Layer 2 of a small transformer language model trained on English Wikipedia (22 layers, counted from 0, width 128). Numbers have three digits each and are written without spaces.
A neuron's activation on a vector x is GELU(weights . x + bias), where the dot is the dot product.

Input weights of the MLP neurons that the questions are about. A number n stands for (n - 500) times 0.0007.
n4 (bias -0.231): 390504414285588643308361678649542319639588331778634496531506377634362453711439492547456248737605496407576664262459370561469458697469486562538526504384465487460686387638414308577377767235496460571634617448472604426487592406559496596393644610535442647645437433504243410504514757427415555554662169516489541603356520438577722390639633393385472425691246483547522645326671433191419294408373
n5 (bias -0.182): 624590302474760547354479445581672458294678340708655276566528376471733352465395358460540289507537534410440419602420325569604518587390548335465566383411438454413412489567510462590428596211727574589602508466786579284464497645547528551444673527186473485576302442524523609490371593486406357463618361327370572553610565419543656449560608385296623485437465477508384595811633500602593435525438
n11 (bias -0.042): 640478351500574391392527601592387365524478487607375472424543444547504628570582530548526563527605831518410463558175574601382417594548456628384503657482527536455515380378652668486539393299399506491548660543726610346450445492451539561436586503669333363576406514366388649371475643509444307600457447677558351511607374569563566492327543375411481475500408566517416589535573620572528453655465
n14 (bias -0.244): 568580366517737482549409551616382428749342455301425521470577527548297618485487718451808361588582598534528439500388411664393455741534521439467193514383248702354463564244364464480482349476403508361541488660503596325664441558550466554731623644724514426419511369573486550614456469500662449642619454573534557252186593485368484254450532360395472438814604434421479422544480658355401287593620
n79 (bias -0.120): 498461492494497505505500485479495480488498496495500509506600503505496501507498499505497478499492503500507502501522511508519511490487498509480502499511504511505480495502508508500522490511492503503496515496486518479491488497508497516505485505501486496474498501510502449495478503479522485495507507519500485497506508496500499510508505503517504511489490494485490516506500486525505495499498
n89 (bias -0.273): 621642372517418479456534597463645344396690636527667327375488604319527532424381325465472445342482619270769316460332362586474452613552632419653683250369500756489542371676482689628549436503622430767470516658699447281338610585305522701421667560159651596458284619489486429466679577381488543493390417424629304466441572541586375580500539541523469435378526467512298530741558511500574420714666
n98 (bias -0.357): 463500336221480362374419636427447701376696284621328513528472416581475423379584437457634524425517507347384584504445435544536462756528384477328375623680445585447636667533428309557332588260541662418440596480577517381654484391721570660458362487642477580644396326620436510532546278542718389466594467736448610360490619451433485541538490480467441228810389408640474469384712466601470579615589
n115 (bias -0.321): 490635591544546500174553514489597586500548725555493420575618473435473205339589515416504310462426558583437489596389254646492419735377391493579177224564274623574388409549500575595389557395421465631544463619405488258483428687631574641521636678579560574473333476435586516510460395534438482513672406732911629656626370567492535406423489365231630299521415254500633411558405442531559515745533
n126 (bias -0.268): 474531487476578491529441709682426572743515630448382552324557500292284428628612726604406435460720510580478553574289554552493672639546467428671539403661560400262561396509372462678457180434489507576429589614560584392456388452419601576479497503305540497406560674296503433518450219500565456675359503610716313518528554392497434438326635457534486510466591507605592474500666500516590589409538
n129 (bias -0.117): 570611430285417538327489699507469493384705434558561456626597459570401514330261518648338443624770797493554452597379545478460371571641549359560603490362546559517545671520493462572504755382492511584477555552556488276411660783400540723413517441420671537411430262156480473358496474540356545437483507426705527389507641431634508374652666430385645481490257555432398453538396282530576226504584
n162 (bias -0.289): 393567339551346612617605616465418221770520384609329541479184500424458425686468624603624509436353497256473548425428516531590415696535526539402587406478529559446555570524599561603575469468437513482599452433503566350805699468559554457424403470660530605341423230605248416514612514557524524592552494387430603427411409563382743404542412488432323438571513639609494349552506376508417543434522
n166 (bias -0.229): 509746455601585611322568487483471480445444540588507348491452479431581367326512445471545463324500586483385587646378518735510419617439201623296416481692475403420466540497623688596269537423595372626531804441475337484622340717742537385484575458582622461549618235318572555659368531347440458706510522535478430332650312360394672448525471427360539511541564351572407392625557613594636570544536
n174 (bias -0.225): 646323524486311422542625665446538290379756755615267250255451448532560315363287508678419612646496681634427189562416628590374319607562372537535297378418443389504495274485500822465319445525364622534385758670645512470478349387624519279464545556480430431623607596557514363496527384313543444565474427559586286413566715706480299570448601536484221516711515474625602558643643637556516451809568
n179 (bias -0.160): 693434494430347711568548813562626452542435590595494503420557580322400327465575729625322388518607765440408390538401524587385406720518372630642500733345563490393470362447465563487390613508490491483399668509511528477460519611521577546376520534467410420567545514381546491503395414580375577555409455494587327544416469467566440428446489437567588654486562507401335438563586503371534372500408
n198 (bias -0.364): 289569524500500435555494526594574426619660605562358439516111436397365497625605598591441521461517577401581638313458400487488606614539392610349646533684541409391610481466509641685465343382438382434457461368468557477662437454393665420605415503581550653570569530598326231573368521518487506604489522524530519374261591536622774394418429349445578424370512613470444612474495488443435552368405
n206 (bias -0.300): 346630462275408365371515708518520448463564644582459486485512584589478564580420348604525489541440565312612504373451561428417209544500395323500635524284442638433537547658464390857593589385639539558467787446706476389429726476534404719621603684242753531549455466547466342378539379381631390510500441458486456528605477400459387374545521590580433270570295411541479253575659475487461540581975
n215 (bias -0.327): 457461452485388702453487497596533510614476414389356500662474490506644449605435544659551673483791685439327538636488438470371278421557323452385312670577558548361425638253552500521560311616414538350350569565634468633496506701652630587488471411503769514390544518526552475531626600373589365485497566476506446345321555460382606425399237413366648472544566592437535271555468673496571396480721
n220 (bias -0.419): 855625465600703511570542379636537473363497696374640255234476567308655464411348770429529572600500500373400402537405367672550605605591490645589347314401472583421320267453366674486287492434327591301346380640652348430483623438555508636610708493331712571278330608463552344469491387462391628487522436403681397348536703706592424541335278412500588634571440371411504417382573648281448407878544
n227 (bias -0.257): 568530436446677379576412628576432430792487477470378239307406449342391610696528511487470472592649602355622560294396504612379673521605471543593486523468442458510452341556247429548571584548406540378692428595420556554884703404352524642552453430652493446310514433527291598503504472402442638709644323532638591503569468595532655447563725429511552399556265527248461510398629538243308558625425
n250 (bias -0.111): 474511362454468461626630470463250520459587566483290395386511556494439468440612309560545585345542523590414451496427528518452338574554466299485523324456466634368614579709573641626443434373488564507515670474787646299519804540367476680579585503346735599347479459431388490456468454350759291572507548632522544181551524476428464546512464588486332444646288403466337355723548580422500533591589
n266 (bias -0.168): 643516403522506566432440638550548497461358449416545461464623478475450384596259604539500580630618812515542446628123712635319568612494402401497482594566538507399481494483480627551365413429556525503414494696660429465370506478525423371384577469353410438439530407274492684467454443566622586505403539485577233381674598533533390409504660436414591617439553565474536408543516712468513404524480
n273 (bias -0.175): 490451533386559526409524573623576438702411529431497497507338519522600403558359481756464417525566469593492446316548619529421412405473502454602426448427419476505450350515421457473628497520531494550618538549515543578584609507530559352530619605565485227514579502487567417530516573274441629587580394393539433577308470438217548401536428637622378536515532350461578508542545482674367387444570
n281 (bias -0.296): 590617265363490533429358653445481707375623066343662326407522471567405470473445583394579545524660523189689556548492575506552596582621380273385588411604484579445418453415395298663611451613411579574652504590503445493485443557472469560179437474392490629595479386507551667592463391576557420473569367370535459571588642407469704389646603375216736407578681496504487514590403385670576409524497
n307 (bias -0.297): 524461474444602546404541426471282313471557303689430486579401542369425462439467449503692471507431649333393643473461458565485442785555580594427637382474456440334664469653453594686413731300646511411635584436537541237586835426530558419445444510496444565399171160614281565366362434647723521613588277661382631425404496607518508401655405415428407401675304476439355445706622582540546554598411
n318 (bias -0.302): 452518552549502486508475367517481429374478363458549470629473487489591491567413517466549571448521395413523472219553591524403556476446442605475558443532390393611534433502459492422418609435566446464529532457451496548769509538490657301477453573606519378558535563524592424588552544520500566556761408590502611361366497593382565498429460470454384452560515444549475454429685385544360591380510
n332 (bias -0.221): 590548458512602523425201610548537600413437455725559432514610453624488316758259632545477190675657584451373665396372536589454713534521399579442592529455386492549427507382517379566401598421443558275404511637664511487403487446472614527548683672503431371475373402352513688491398387458630656418430328303386183371672603375646496423500530587422555661665462386573542473557672753525358409448513
n364 (bias -0.317): 441484589414395187504378401594455576374629369556549422561488166566668438273578386468464500508558485477808381598482500534392470522614528373563549532469301525554699380615285452521654417344438575415326347684593354180670623569527564500387445627496324457279295441526573500434692455439429358617890575717678734602539227591546528391285792521645456359511500492622436436596480415733500478557603
n381 (bias -0.245): 433272428483326425443463546401476515515344564495430455535406584599456549395432556559553585710609313534552334571513599546308423635515507345414259637530439504507698535626417791443513597463522415341274334496618494443616644334893596364689464702515549266557391466659432456493430641459529439542546510779639364534448671782455551311531582362370289508462617545336730279310400453567523598787529
n389 (bias -0.139): 470588544464276465248463678405400583546536511508296497598599411470516192545429467485381392527441606647432503599370456611199448529665488437595396460510464482587512416509545535632528579521600541455358529548653447548422521473398424500466579503477438531362419270407409694461620470397828513514481410534521325371599564444497563379651392604483399350719464486489348474806584638678521436743772
n436 (bias -0.160): 564278467359372387464310579451458503559658451472282421272324480356707578462507431491581516493386611718522329469562319598474432622500521497428616413497311421512520634589471822503372730450347411456359592560482552528672443307577376428564494615586571527520387530640473572581389400353550378586694320600416542488482728441326414436689453636352490419583384493319500526472469535727407605688548
n493 (bias -0.149): 461577522479540529508503525509335604686558555454429512574553545515498523474432525496444532531434482493444525436509513526501489561501496595502487461469477392462394527542462455441505552518515500600468462550476514583529509475580480566500486485437527485470496519496509466470514433549444424439460538503513537548538513574490518452598518421582529457472511443550465478485454511537483435470475
n505 (bias -0.379): 496417312509409484459235760483426493507534316668357580537419330632361422554523596593549429645639583386754594409243475500531561752476406396523476680534513579358589669481300315463309489404428493228534507540742391421599576388690704457595372464448487596556629453453447385594524633497549267599425554542431312462465598442589410249545638468282374504449510526674574459586649427434478503469556

Each question shows a token from some text and the vector x that enters the MLP there. A number n stands for (n - 500) times 0.018.

"ort": 489515534614486596459499450480544530500440565496496846539501499511484419427730387501446490516481385556447551543523421429483558532490477536488508488563566502555512517473502467375483489490495487503467481445352505524471405351546508431553398562597448607578505384535544491392481508533473478470463722511382498612550432460540532562475509578541518464428541526541513589451432463500568503343384
Which of these neurons fires most? n198

" ancest": 486565507520527544477630497464539485442594579525481524509501579519509506402598500360471487494309494556418556558519424437559474543475584567485474474506531513530516513499575489521485504563509520551531485443274505457488368473451498533515469499470400503506481460577475491317491554540464468494491352499460634643556435435470521539454481570468545404449472563509540642502528410525621486470402
Which three neurons fire most, strongest first? n115, n5, n307

" Hold": 501478552474508557505598482448494471439514592537562728494511535571464510422650518317476513504382417519395539568517513441558594516442493518510468539537537439573501488529519528561463511482519563474451446442409495479442441429584448446573465507515372503558472560496545500495472457585498501449436554557391534580566516579549463638480472515533539530562538443491499480218465427476546682465471
Which of these neurons fires most? n98

"al": 492512510544420490507483489414471521455473515494497719524490541555487571493625467507473485462420460559468499534517493212525519353476581461502512478482618489611510588456533520358515428591505514500510481468513502475461530486467538473563417507497586513557534427528541468344507542542528421470378837466569500513499486482530500530501465595494485475394606543525473452518421491575617470346489
Which of these neurons fires most? n215

" Sup": 508491506534477566509500443449508530397496551509564709532524495540499468459509512383488547554448525537462551592510511421536575471481711551475446468541555462664503516409566479342467490612505517430440445457360497505399432369459496416446480517492286495507497512517514518428526522568514465406401605479407502610726477506618509564475488564465527494505619504533479480388454504518577443490531
Which neuron fires most, and how strongly? n79, at about 0.018

" Te": 512508505477487459521469490418460519411464574492572587508506535433486582512533523505473493534408493509466518539514529246551507433431588434537503501485566451606494506503517505484494538603524538481490452492353500505368578416508440458621481529439474496486500545490560471420483537546474492450390585384390496566607495530578472532525550665512505505402611511526493422522482455553578567486585
Which of these neurons fires most? n206

" at": 502566540531497596494592395451481530459492545462685581495501523577528520436620408524511449438469451589469505498569436394587646428453420485484499410469497482594479498486502473435512482535489508484497512443324499538417509466497473468507523439493539581491519579535572503536501454486443478402508640506496528556548481477514449628517521501557536532549513464454518467483469498496541523480512
Which neuron fires most, and how strongly? n79, at about 0.016

" New": 487512577534408452484551482440483463457443606514582583497498492520500548559543434481369458533376371537409506471529530489495510353463516531547501438428544472642510499532500517426483546482528546498453436463429502457429525446493448525558528450490445511554519611513540467318507427564485501484457583457595492539574497539560425646499507619603471544533468532485489477452589485524563527563522
Which neuron fires most, and how strongly? n174, at about 0.27

" Film": 509546421481518561515530471457474564379450523508597559524516491511481512526500514459454453514398467637441593493532522463572635504460544544496531374492569488651497518458529454347425554599532513452460471430250500473424491462422470418499464443480448531532562455523535494401461478566541520545423540448329532555527524409571459546536540642505497543520579535516530508458515545546542404266448
Which of these neurons fires most? n332

" M": 508505491526541442544594444469458521460485527490501611492522500406481507498558509442525584506430448485489504573504540435554528377479721535550465437487615489511493520516491489411489480536501579486469443485501500489418479357445474523530474434449459513451484505487557480416481525536514525467333619422317501507652529480586455576500484624509471485473551473585480601614442572504576501539536
Which of these neurons fires most? n89

" In": 508542474562491559466541465495519528459423495494592473535516514656490485530514450531465486509388451471436533514534557362496591292418433533500490387554568481626486469390510452481502516634531517514601507469356503513416469544456478445411458500510389474580541521497563496399508508513462528418395664454499470573609482503537492566492509572537509573340618424534527468567506533547575486442536
Which of these neurons fires most? n281

" W": 509472522567508523519548453472463487416433543500586571472530534565477504447534563365442539501461430497418492554509507395592514326474512471546461545475577489615492521542509520323465504510513569464450445474485494531405496477534500541486512426501437541497517616479540492491510421578495517403392691484585496497628520538607429681481465503518543578550498451533460492370472480484561629498521
Which of these neurons fires most? n220

"RI": 491480503575536509505522543462448536515492528482427669489511455484456513485706491465381499467537488691493587532513475510582636481493550551492516473523590483561500498532506450478459459467501504502471523444426508507518409391417472476580458349496405566469554459468479499561443386551516511526411562490458509546573540396509518477529578573475526505475523560534488598449518461513574546269391
Which two neurons fire most, strongest first? n126, n198

" married": 505553519519550539488626465417513464468511562523538416492495582502494576391559511390521488464354576573511483478548485416628534468450528540548510372451512495551501480559479513525516462546454492479540413453383506458498469532493550497528474563465424508533462439615585493484483590586494485487429474538474593707428432496500498506488485569507480528309635470511482609438461466515532564361388
Which neuron fires most, and how strongly? n115, at about 0.49

" Eastern": 467545551478450497502634473448503487511446573474504702522505516473479485555589468545392485495474416499398517510537560263477447282459492520504455504514552542630512530474551477290508438591516512544513407426288508522486446556461493545490430478550529471520535448495581477370531527553513495498472589454643534584495465542504511586457474622553486492464606568528526499438488496532616449279470
Which neuron fires most, and how strongly? n273, at about 0.11

" Trans": 472488524572400535463501485413490501506453546499545654539510485640490525586496393479411488579393449440406575551514575398488482334469522462499429458519518472651503523470566457427499522621551520504495445445478503561420520420503423502503450421502396465524522507494530496303544538569543503476458562485499501494686487490519483560495482654561461475461576542506511451462546607505597535469519
Which of these neurons fires most? n389

" Inf": 515538533544495636491639572463531489463474565510532534516525528550483424468503530416384464583389465565421521580509535553484484473431416603470479516524534501641496471441589548503468506551518516492438503463447501525394492480421469471467522506492308457557517433489524505358469498537464503386445638478543473602661493452542513553472509577487553624451529507478560449368448485520607499566487
Which three neurons fire most, strongest first? n179, n266, n115

"oup": 510452500578485477502497503421459523458477474502483809511499559652459522459637591413452585534489496613472556572522477345588539464502622470492492497529597483592510498466516456419483504524489479454487468437446504533499471365501462369587336423501368552506506499536528486472448591564484403473426683504346549642583497523566538595488533587487521461485544505548497573397426410496554444428442
Which of these neurons fires most? n505

"4": 503509509614507474529550456428490475565485547492434553497482484553509617537600446448429570510411517548534544493510555503562598239556626570477494448454619489619500456449516490315509430563451512461514450477522502529514508375424497511559424352541385528512557610516454478390533497517486445480393660482435507474546503531566493613466503573527424545476533554509481573467526462483535506511444
Which neuron fires most, and how strongly? n11, at about 0.15

" 22,": 503492520565569492487533556494482496544465496501468507501495581572488632504542459409377480486438407553550507448551508477459555318479568612521541452497544507664506418566471515452496507500485461474578474429292512574504544459348513532483509497546355506527537517552528507359485548488471514541488610433577539566554458437578473546469527555585447526360492481441554542452553422493482544391393
Which of these neurons fires most? n227

" con": 475468567453429560508457509367525508497470497530507636530503501634515512531510445580445497579436400505498506495527506429488472299454589563510494545465531490577515499512545462400505558542525517481531454430528501617455569363575514457566500457464291457571475486543528491337494605544489507422455614402236422626588480435535484444525497587585449541476497570485480505465518494522565603435444
Which three neurons fire most, strongest first? n273, n332, n381

".": 508496529474496656471509509489538477493445529484535581486506584519491544450574564422418543462478576591436500539560472418430593484508536646515521560502604498549496439465465560457525503577502463498490564445463508542421417393444454518439493472511432551517532522554530485522459535600481486534391462468503457497514469451571438587510438407520501651436533499466479571531512450459551462361406
Which of these neurons fires most? n179

"h": 483497465511440568487542453490541535519452574516492534504500596607488477496596459567481521480419441598398469561509422428489505518493437496482495491531550489606506543512538580433527473572500556552455497465581505462384473453443536566591479511463511552610508518490502494382462512484503490368394761455540436426593502452630458515498497505485496527369532555452557479492384531511595477576398
Which three neurons fire most, strongest first? n381, n250, n266

" to": 485528550620411603506583457492498457537513531507524523513506539630517497476476493531473557537426472511430498509566490364527488207473478566476516439463587442603488479449569543454504498629540525468451532419619492595437376528486465450487483500462511507518548490546512476437512496547474464487447723563402514540603491534428512643504421496528478502423528471479558512498510463462484602431521
Which neuron fires most, and how strongly? n215, at about 0.34

" actor,": 494545498405557577515592485522550489405540472524589573515489557511505487535529491451442476481406410569534565482555502425564562479432740582468540412535539483518499506569535498463442531547505446506502454399185507499448489550427486496462469528398426556524522550537575502498465524542519521476449457431329550580482453419574475492541487505528545510452579543484534562525449395499561489203393
Which two neurons fire most, strongest first? n4, n5

" lyric": 489513520439448430519529468370452566388496461487537614518505566421489509504565551449470448468452525486413562510532453348589530506458656564513538464558538470571507553536527448510498538522515522518564497412327506517460552455496493460529478360477445562547490419556518512463460545586502423481453431392289509569502523428561540524565518553503508466425628606485461572532465421563616409348343
Which three neurons fire most, strongest first? n281, n307, n5

"ha": 498486515491444557550609473406496498463500574493460503492482587565470602489591479485440526463392473599463512532514531299570489451511586473519533490520618443467497521515530552542518449608492538526409456478452506494449491447483465544607409451459596544543529562506520483425488479540497469465341682433439463464494503512592462587528510607533467517395617564491476456524425394502591571436458
Which of these neurons fires most? n250

"G": 489537481503514519502531501478548507428459588481469737502522500569479457451622453404395556475487428579434572572502473445556585374507611543474423515562602518563496599495562467463480466538495540473454504461351496522433438394457502529448476403501581563516565585516453491458512442494512480445362623483556479501683485459565516589494465512462536536535532486546474573383490422472573518369459
Which of these neurons fires most? n126

" poet": 510541509512528534505536462439497529412533519515569587508486559435506466469579531474469466481348480585435561477530436404599560479468651611518558454506564470527501499553511469443496542610486514505536436431261505497474503460442525461496460494438315551522466472569583505384475520604459482485441378438275566654528428399564510515520513586538493489458580560496477682598496393529536533319330
Which two neurons fire most, strongest first? n5, n307

"ist": 508571509566484525476478474517528506444516477493599767516484543514511414473601507501449498485382487622450551496528420382614514465452592495496559461478576493582501550481520476407499487569486493501536448470436502475424423457457510471459441543458419563572518530550602495366482503544443359439435657421403554646539462455530559624508462602502573483433486542535504611602461388553550438283416
Which neuron fires most, and how strongly? n5, at about 0.26

" desc": 486529502529481596452557479399535501458513491515512458529511571615532612445538408478457472493381480438471515567523479443533421464470631436479475477482527511539514526518569516438479537543537509537526490431498502493468390646503501509524523470440469467528485423538533484350477607491486449450472505421540587580608461414524526515505509521476548398356444527469505554599530447530696481470445
Which three neurons fire most, strongest first? n5, n129, n89

" and": 500521498528459456529553513450482476522434492509529660512503526643519463525431510443500563515368386572477509493559480401528550209510744551521520466445578449600495562474533457459506468598532521452535422396530494579500437424448483472453468451465487491505521578600542487391503533521531541457387710474428471580561511454475461462532479538536479554366581501483486457598596448520491552336543
Which neuron fires most, and how strongly? n493, at about 0.087

" works": 499506499603555560494530461440480532493484491486525666517502439500505541482594503417525550458307498581444513523543491493584585441476548551502524481501534434503488521464534521425499555587515497501519453396413503477509494566466456475551454385530370598519481408569507523521437521605481547406479449471186628503443516476505508696540501556521519449424479497493425616549521460505503502332412
Which of these neurons fires most? n307

"na": 505533524437507551540561523400502485429479576503465472490489521519478582473638502473422522466383450659480494514519511302542548491472599528499560498505627437518496545525528594522496468539499525483476498482400504455429551537451476518570433579469585535537523514533508486428453440571498489446353714443439475459515492530576480596531498529503489572392546506492465447567413333525594586338457
Which of these neurons fires most? n250

" 2005,": 513459482551533594537593486506501497556476452498505578498484551577489627508545434528432508492434454604471541475551539434522621297479620566490545483553567455569489410504500493464493508625497478494525468394228507618503519500408485438466468460518327501547551497490520501495494461502466575513412513458438510564503473536584507528491535573591444541333575517468502528375558515494462521349432
Which of these neurons fires most? n273

"s==": 500475472642518639524518513436467456547424489496560643503525541563489515556567643360514481478296453638532484550507501557561478507458573582484474539511530456532490566472573565373502522544534472527580509434579498526475458641448470420557487413486373490490562438488498545547468506552510523451417621522454513508502514399460523547516507414441515583481591526433523425428357455488522394478482
Which of these neurons fires most? n166

"e.": 515475518604434698485553465499554488445471485473515610511508597627483546483495580452410529478478604566423515505547500389465532493501519510519555426518602463489504500452465570469513520577498475447418524462478509547452494441459481431425409503497420559529540533547510499520488496599491485514368474537528422552487442565542475654504491457521489633326567490432441477509520423507599473404456
Which two neurons fire most, strongest first? n179, n266

" February": 482546546537496450475586416434521492488436563506504425510506570596482568476639409443381486502489369461373552529547492577486554256484507663465533454523558507649497464526517480367472504498523512496538516430375502610494455538465504515488492470546493481588561451532599479341491493448470489508450665428551494495614467416598503610461468545570445494459560488489497546329540477469577545505451
Which neuron fires most, and how strongly? n166, at about 0.23

" Dev": 516532503406461567466498587382519510448489530501535611506518527483467500445551496582382470526530492594431518530522481411537498527432575509486492418512581464599510515547504531415462553492518526465451539495427504485380473516554518475511513532454463493631517469506591477405446486531487421430403645404399456454595499461554509510545526595453492520395561491554518536516511440533598584472485
Which three neurons fire most, strongest first? n129, n179, n5

"N": 515487459492482490505541525467523502487456477492468576481515504438466476501559477362457486477444461641482550581488553528503557512481570548495483469590609497599492498516525522479468421565508538508504543487449501490431484380441491542478491499458503566546548539478516492556477440561525542460348707416490418516625518421569475469532439537472517618502627523502470509457347493514597550458435
Which of these neurons fires most? n126